Layer 4 of a small transformer language model trained on English Wikipedia (16 layers, counted from 0, width 96). Numbers have three digits each and are written without spaces.
A neuron adds its activation times its output weights to the MLP's output. To switch it off is to set its activation to zero at one token and run the rest of the model.

Output weights of the MLP neurons that the questions are about. A number n stands for (n - 500) times 0.00099.
n24: 587412741539586552528645445568402346591428479668581367598377581559499464630575355502496361359640567380423416585627482572307468391342576351738315571060535538539515630668741528492458518580524639580609535392220376515658699569242426596589366522398340554473496521644507638766500577534356417394
n35: 470490553386490584588370559538375296465385366564409594519440415330587594595730409347206667684492728543524332517522670262542390594243487462637574740510339312548444459411469296448546299605454485659405527299592782386441613458586533560526681484348422413538377440608484517501488431478407558545
n58: 538504581352584644500502332551520495306529521473568590470481508675505932594543682509658701386622599525507371308480478403642621479612555218589596620732465280545348377459511521197407440297495371510325427535181540358540445516359644492426693497716707756631444603454561579466588569329523413532
n62: 590579621736709406497371341340420295470512454169330687495422551467467462565444424615540409387482463395572642354626297253284430721467600361656537548500381444432461642687537767539537279478576496733564607496454619406752442575573497630641315594680626494237649643346325468506296594544444573431
n63: 566229509466431497541165464411783625326514648649617446527503519492445768441587586476684388592701364339495686353402400516695514642680693691526404522596601542381460517348519470521470679411558499538529327549376388443303522506471480601485579426567420584317533429700490185633530390434828651563
n64: 441431451458420529451526562548698339360352538538663395579415430318603506241230581663455646603470407292574363627479594625644419581525346490585640407604536747552630617696588638523396586493631439483808451302936555483396662439459532218701357747433670600602348525379479544585580542405622510790
n108: 460640467301520440482467541552411711690600405450510379402362732610391571570419416439542465481314552644826433549472525568422668376370351588407023403365326519611509429476455585545621364473649385326621538414524454381348529441454373587508471317689483296602368538655291411588412794589640596452
n123: 566664527515493282542417455692423598652571480524385309551492380605643420345684535350441504615545622474538781509834433295394614412436354541481770637375311477539582465423644638573364412436599576477471644580545612397568575590714521394484140395427603777725384732622527693394521501462465261511
n130: 483465465524508355394562801618554604353514614200784524667586508426314523453435361426513566680686611528403507347540616339721416546465402525254400366596492461538245622625395545545404447246558375425441467902803365689564504370577449572430519409443413414177518481222310379478385720686721740183
n132: 374445392512578624649556410632430402428614400455443626602694596442613515700369625680547216499633446641869542379516434422483348558429715637727481573481530559472491388493592454453447416389517483506524528557327718694632517513849511729537419504396366361487307299712238341402259423575707550533
n145: 458417582367345733494226532522275356498671569383229645311470417514556596522563509544659617389690801737366214758609420410604519500590548785540533522372657675241584675525565535607828682473359299511579484511284598500609316621399504440640449637456302297404542374454266424551522595744630403583
n147: 465638445776385446394521592507540519434482636421590638479390447291594551541563388453456461537639310608525791259300530577593493586548636384414516403491759365272555394625464183630773805474535504662563411533586607664408256522394548283424609430661364565399621583279423502547320501586432445509
n151: 657558460580605517143632633498491668382599446350552651522401504342330475347511549651569187287611562514571750784386635650448593600495577596539712385341673541655557289579292582622538338401421835348715430326528765309553389632626468483716504560270489665636558676352513538393572617702406342369
n152: 631181469436569303403780352744585484382413433399580168372562373404716680267506778441407292688649330444377553593442464596413439609689409703562267600537735450775605785513257235404422244369728266406627496620589350416645754377551543600628504679593518541505418458615386720538440469234593558608
n154: 339663530503194533293541504619667635517537380525504227352406529577539511578416405393486194580542485679411501259525123561332537617400529330538333561632579257403598265421392332526341433584545518388435591760541236460588576672529613335525556564413399414423404407873454399447356422364472478531
n175: 708601198466321513674334417423703439448511579484658633573539456385427474638697571644790429395399336585623627666352544292588343536403769445416684817385517422327541441487385561459077367486365660495569554517479700557510532543509620522594568559528438459513455785507270334318528382484461592449

Each question names a token from some text and the token that comes next. It shows the activations a of the neurons there, in the order above. A number n stands for (n - 500) times 0.068.

Then comes g, the gradient of the next token's log-probability with respect to the MLP's output, scaled to length 1. A neuron's effect is roughly proportional to its activation times (output weights . g). A number n stands for (n - 500) times 0.00082.

"of ", then "4"
a: 500500496500500505500500500500509500500500511500
g: 279579532395557634630336298479348515519515401506311578312535500670471382420661812555511292674644528615288466484600538614394357418726537397672601317436439648505561431616435431480347538421438690535448578627409795599520483283436620580592445545554520477490617547560589721279683464720378441801
Which neuron, switched off, lowers the next token's probability most? n145

"aid ", then "down "
a: 500504500596500575492584500500500434500500479500
g: 412611507450633314313647387430580689622630504490478435468410461682553500387388365394558233464650566435362596519624402549276647658531843434664400203506668508508459562412614453412392538506523408320162564537595441518726563686497675420565385522309208462495577630503252454610385458509443536391
Which neuron, switched off, lowers the next token's probability most? n62

"December ", then "202"
a: 537500500599500500500509500390500500501500506500
g: 524404641721489529443524240661657261475548466774315505464563626501378597351681429491490315475504328510336422534624267565475478568608300588332514438680577299576358738363548703385407446476745559430558633591425487465679465428664645600403434622449576503605384496443441710286693475232372433516
Which neuron, switched off, lowers the next token's probability most? n62

"P ", then "D"
a: 506487500527500717504500502500497398500500500447
g: 545752535608406269538700702710481322610488439515499564318584414512403623714503415534494414788466401477593500292301576657424563606541334392299589485611679696634457527432618541295442591415431313656493345438634674565304481354510399398609365441513432461537669157478444728487544669568631516469
Which two neurons, each switched off alone, lower its probability most, in order? n64, n175

"st", then "oun"
a: 500545500517524500638500500559500500500448500500
g: 510563606536703456664454478614492498567269548437696374464451486488396270305458346798127295407589558302509599549561501443436518597728558301579611524488452436362548358355328686409783399546560443539574648400524395508659342483576528637326392707674316619545391335700467427450493596491576646480
Which two neurons, each switched off alone, lower its probability most, in order? n132, n62

"-", then "up "
a: 500503500518492500480500500498375500500500503500
g: 586579244364509470485664564486676535378647239429510434410449602284568601401460484424354460441429729425461760541579367465678561452515386377474410608429584483761531487600514504538202478751341411344439577441593402481473750188470358624567623288498513366647349607453374763478594656433690502418
Which neuron, switched off, lowers the next token's probability most? n145

"t", then "roduc"
a: 500500500500500500535500500500500500500549500500
g: 604716617304319388491599554491616666432587483645603432388438662514371393644448529419487401509394539761468421441393363598289476377652449610804796470456498514581596701546452580690734759295618482290344452348513572440600696461526607572395544535608739436572422364617540649314308594591585545535
Which neuron, switched off, lowers the next token's probability most? n108

"of ", then "the "
a: 500500500500500771500501560500500500500500500500
g: 557437597528514688248476413447450672593389531491580774555538609300631554491550321539451639484383632784359509330242638534477795575393532555495719431595469436513524645646630729540547427461435489691358604208576663324410520459507381346436519560334459348637715510435386461544370501328466336734
Which neuron, switched off, lowers the next token's probability most? n64

"–", then "5"
a: 500499500536500500513500500410482474445500528500
g: 642415418668598500425548286614472395519621602601717580362251558447552553505516596730445371464494311660608757486455538462535383587402378696559330616374560464679292563593343328672365537549502570552427443620597538517665898599444499470449395209500424786587555588477513556384455494628734424701
Which neuron, switched off, raises the next token's probability most? n132

"0", then "8 "
a: 616522500500509500512500500500500500500632500500
g: 471466313626548571379492507374410717714652663541825287582413590366710530357385253308485536610482393173435322528645482314338410552390395441615480317414519771472479426388619374415450361522697358601436404555585612459485643614464499414524459497493546365538584313595473404685383408340529302342
Which two neurons, each switched off alone, lower its probability most, in order? n24, n152

"of ", then "16 "
a: 500500500500460563500500531481500500275500464433
g: 409457679624623620445444414503618547767486726429527136499436506512556599691473767455495545650520470453737548655501557416625036631500585590627520423636693554480476680370407640365549393508682243746547440425315421505578479372644363401516486434581401531544481691448511547473496499407684612515
Which neuron, switched off, raises the next token's probability most? n63

"202", then "0"
a: 500523500500329500502500500500484466500665500499
g: 362483471441500600412477786620497370742412613477555508462640527536402388329658402404167487582545409606521484468630465464744424361557656358747445362392683501675413255526494516695482619462630552361657630515409409717642610326430479342770529551693468575607407382632375697480631326432519652634
Which two neurons, each switched off alone, lower its probability most, in order? n152, n63

"s ", then "football "
a: 500500500500495695500500803500439438502500500500
g: 566482562528274367719776494500567470427584674478563517398515510343501424601461371453507767570461381448342479528440513484480618484585223457610366665447369437421203355450275496285484416390325515420556452582239366784291637391460482471713626572694541754610574323419639432542485591610663425351
Which neuron, switched off, lowers the next token's probability most? n130

"II ", then "l"
a: 514500500501500561500500500500500500500500494509
g: 498588749409514499426535477517539579405573505781418676514475385492440551547314726504546604564719223447529255696353522326472430631479655400491644455469481178423736564636467640608516424530568296495647522456553714460540532530428433447315419564472868442548623833288444380494405374513503522388
Which neuron, switched off, lowers the next token's probability most? n64

"season ", then "Un"
a: 521540500517468595547500511339510382509500500500
g: 517569572404588617556467597505343403497512129416554212635533760583416428575485565307381685738382420563658475516241645556650659395596555393332285460499587572447756562345449569409518556526413466555522613315613511397340489532410566822587276467705607371553621531348629407539513550530276512562
Which neuron, switched off, lowers the next token's probability most? n132

"stral", then "ig"
a: 500586500500500500500500663500516500500744500500
g: 327456299451665382440382726264303484283486363438354729548490582415670563586363456600478298461432511374190534484676771659389316571537499505501313699482589482354515385509340344537420483480464407523549421568616246629554450637493604557465349261207606505471471506324487572425543386438576268474
Which neuron, switched off, lowers the next token's probability most? n130

"50 ", then "F "
a: 500506500509496500500500500498500442500500500499
g: 595654400381452733489722537391371593475591403533254638682567445359376596485286385510799450746488457395435425370558382520536547435429505348542532501567481477469828467780770644492389245477257322419484654464669416720449364424409673459366379466628543391629510446616519574502476419545497633662
Which neuron, switched off, lowers the next token's probability most? n147

"righ", then "ton "
a: 500500363500500500505500500500500500497648500500
g: 480592547352200505783459692352580596401504342619601226457372544621600293399651459730424720335586355564501555378343220567462520613431609598471545440496630598559414654489376296491561781741441660462433509437502638195635497499601603435366519469466483490542410341333539414719511492556399469454
Which neuron, switched off, lowers the next token's probability most? n58

"ens ", then "in "
a: 500500513535500507500500500500500487500500480500
g: 678496254413526518778433515723413494286488498337471518209573496461486390760631629770528579516555611414376387651390456474607270479402361430503375484617398498580095619551559616488494510489463538511479358472385521350345624085369477597415475602531414573611639594676412477494384514633420551429
Which neuron, switched off, lowers the next token's probability most? n154

"a ", then "("
a: 500493495499515691500500501500500461500500369549
g: 596426477572482396431560643494396401530411656434420611594535496383760408787649413843554554491341684333773670419367489592391583390688555331581391610519424487372619369524431689514715335330453488352457528376489560666722423615454322641480590564506673450465471727670429477475616478611329464779
Which neuron, switched off, lowers the next token's probability most? n154

"st ", then "| "
a: 526500500500500507521500500484500371501500516497
g: 575533548409594535584546716384287520412303304476356721486684549690555667561496592628729408597560562525231774563422607329604629363438432444455565417466527338433463524549432497467188425671290517434631699441493536592761417243447614667470356504379594703450627481420530756328528509450587444401
Which neuron, switched off, lowers the next token's probability most? n147

"cast ", then "of "
a: 500487522530500552500562500500500500500500500500
g: 563749598725555532571426650330336492345140433439551509516356690493516521405748489325543477456359447665487497400628498643251500508528638536725502511662369595361523535394524392491492469502532658681459595553281460257589399436440734748581603670403445416583254471633671475351504666504593335646
Which neuron, switched off, raises the next token's probability most? n64

"0 ", then "fir"
a: 500502507500498536502500500500500423500500500500
g: 366598604542316433614435515535701371563544675617325287463465377640435394491568539619755729545556357717546485386346560596635487352578245791557659595489409693443662467375511550406442413664431533372341284321456549427451607455518253716472468360627554459447772550365411497577414364330699436577
Which neuron, switched off, lowers the next token's probability most? n147

"adio ", then "on "
a: 500500501507500500500466500500500494500500500452
g: 938609438591496283484665602431428330522465698364343694210514428427599593530562424615615577256458625493490536391448713602502568304483321452582481649599389625529257584706572487668437366746410620625486462432515577508506603419309502390321669631266632330539653607540393518505564521526487496525
Which neuron, switched off, raises the next token's probability most? n175

"Pol", then "ish "
a: 509508500469500500492558500500500500500547500500
g: 438276305641571525468329494593491563607462447505616445326170370477618548667666498430572531284552777392431674407665346534482677405348697597372372516440483557658323332590446378611503488407373537658499481290785536464456614266546405564213583488449359307630530307511478578428549369605468411663
Which neuron, switched off, lowers the next token's probability most? n62

", ", then "giv"
a: 500500503531502500424500500470500483500500500500
g: 668391450405479548368363423359520494446653368472426395441579383576440434395833818484528483326431582447508267683658427552444241532619490660498427638425631403529673759464445408402600675513582479479609629248523314488609562447515572595540392400465388717628408751558519455226511394278542335710
Which neuron, switched off, lowers the next token's probability most? n108

"enn", then "i"
a: 500500500500500500553499501500500497500486500500
g: 502411565273492430500332396588441605508328498484569393662399599417542494450391376377391544697405044275376660526403488699796417572365502359759375435534701413533595466840242541396630478504419532275624453404417480511686591618518417597477434442612464557364371536604548457416557601635456363484
Which neuron, switched off, lowers the next token's probability most? n108

"W", then "roc"
a: 500682500500500500500500500500500500500604500500
g: 584486469553598525487601431647354487405696442446369585371492286776459482578538506593468422559411665508609546640593456350575640348582592649414783568309427190546693612548555285361398549569449684548440347481764480418350421731601394417434669419428299243296421469623450493468391484669727683422
Which neuron, switched off, lowers the next token's probability most? n35

"per", then "p"
a: 500500500500503500500500520544500498607829521500
g: 533467381627749626409618418836589666420470658465472617379527729469547724362309486557277353439393469328264437302407571652728454565396599370671572397559413526320526444278467576627503433557623481436388483217374626469630391453471563431350521499566698440592388633547389593481370717424479371287
Which neuron, switched off, lowers the next token's probability most? n151

"f", then "it"
a: 500561500500501500508500500500500500500586477500
g: 596694610481441192337514730523470611622480261672506681426598341493521564820414428560501526521572447623238596413447694423619350571673449540463547441431635522676424483735795427649499298602427350585237546770460614437502551572507598676433443620468554399368396488321491592465470419542280426537
Which neuron, switched off, lowers the next token's probability most? n35

"-", then "air"
a: 500500504500499500495500500500500500500500505452
g: 612492622430745518648635277590357467410524396675558508609550556644362569275078460470580583477306478331356593827653629640615609479585363696556479486516528507263486421588576354460632549351536539439591582510556573705494457496415548447374633567579497280680650466741393393432449568398688335377
Which neuron, switched off, lowers the next token's probability most? n175

"4", then "."
a: 500643500500500500498500500500500499500550500500
g: 395423337349465553513528532501306480582615550598387426467310466596511567380488758582668645641657556454255714422726714684396614590492490273632473218579256616631623612549619731396444406454368482417333601582564852441515586631496560308463569577321441465469429479514480430617499378375687628351
Which neuron, switched off, lowers the next token's probability most? n35

"| ", then "0 "
a: 500505500500500500463500522479500497501500500501
g: 245356577416313512477504436528623453404537536453711500443508388501601512354472605404515162570652524585469339534460336397560375608573528560430708559400472289515472429515416071397464501638555442518520712517394504619787334404336689326616451263739303583404566666366507475456588256489464425410
Which neuron, switched off, lowers the next token's probability most? n108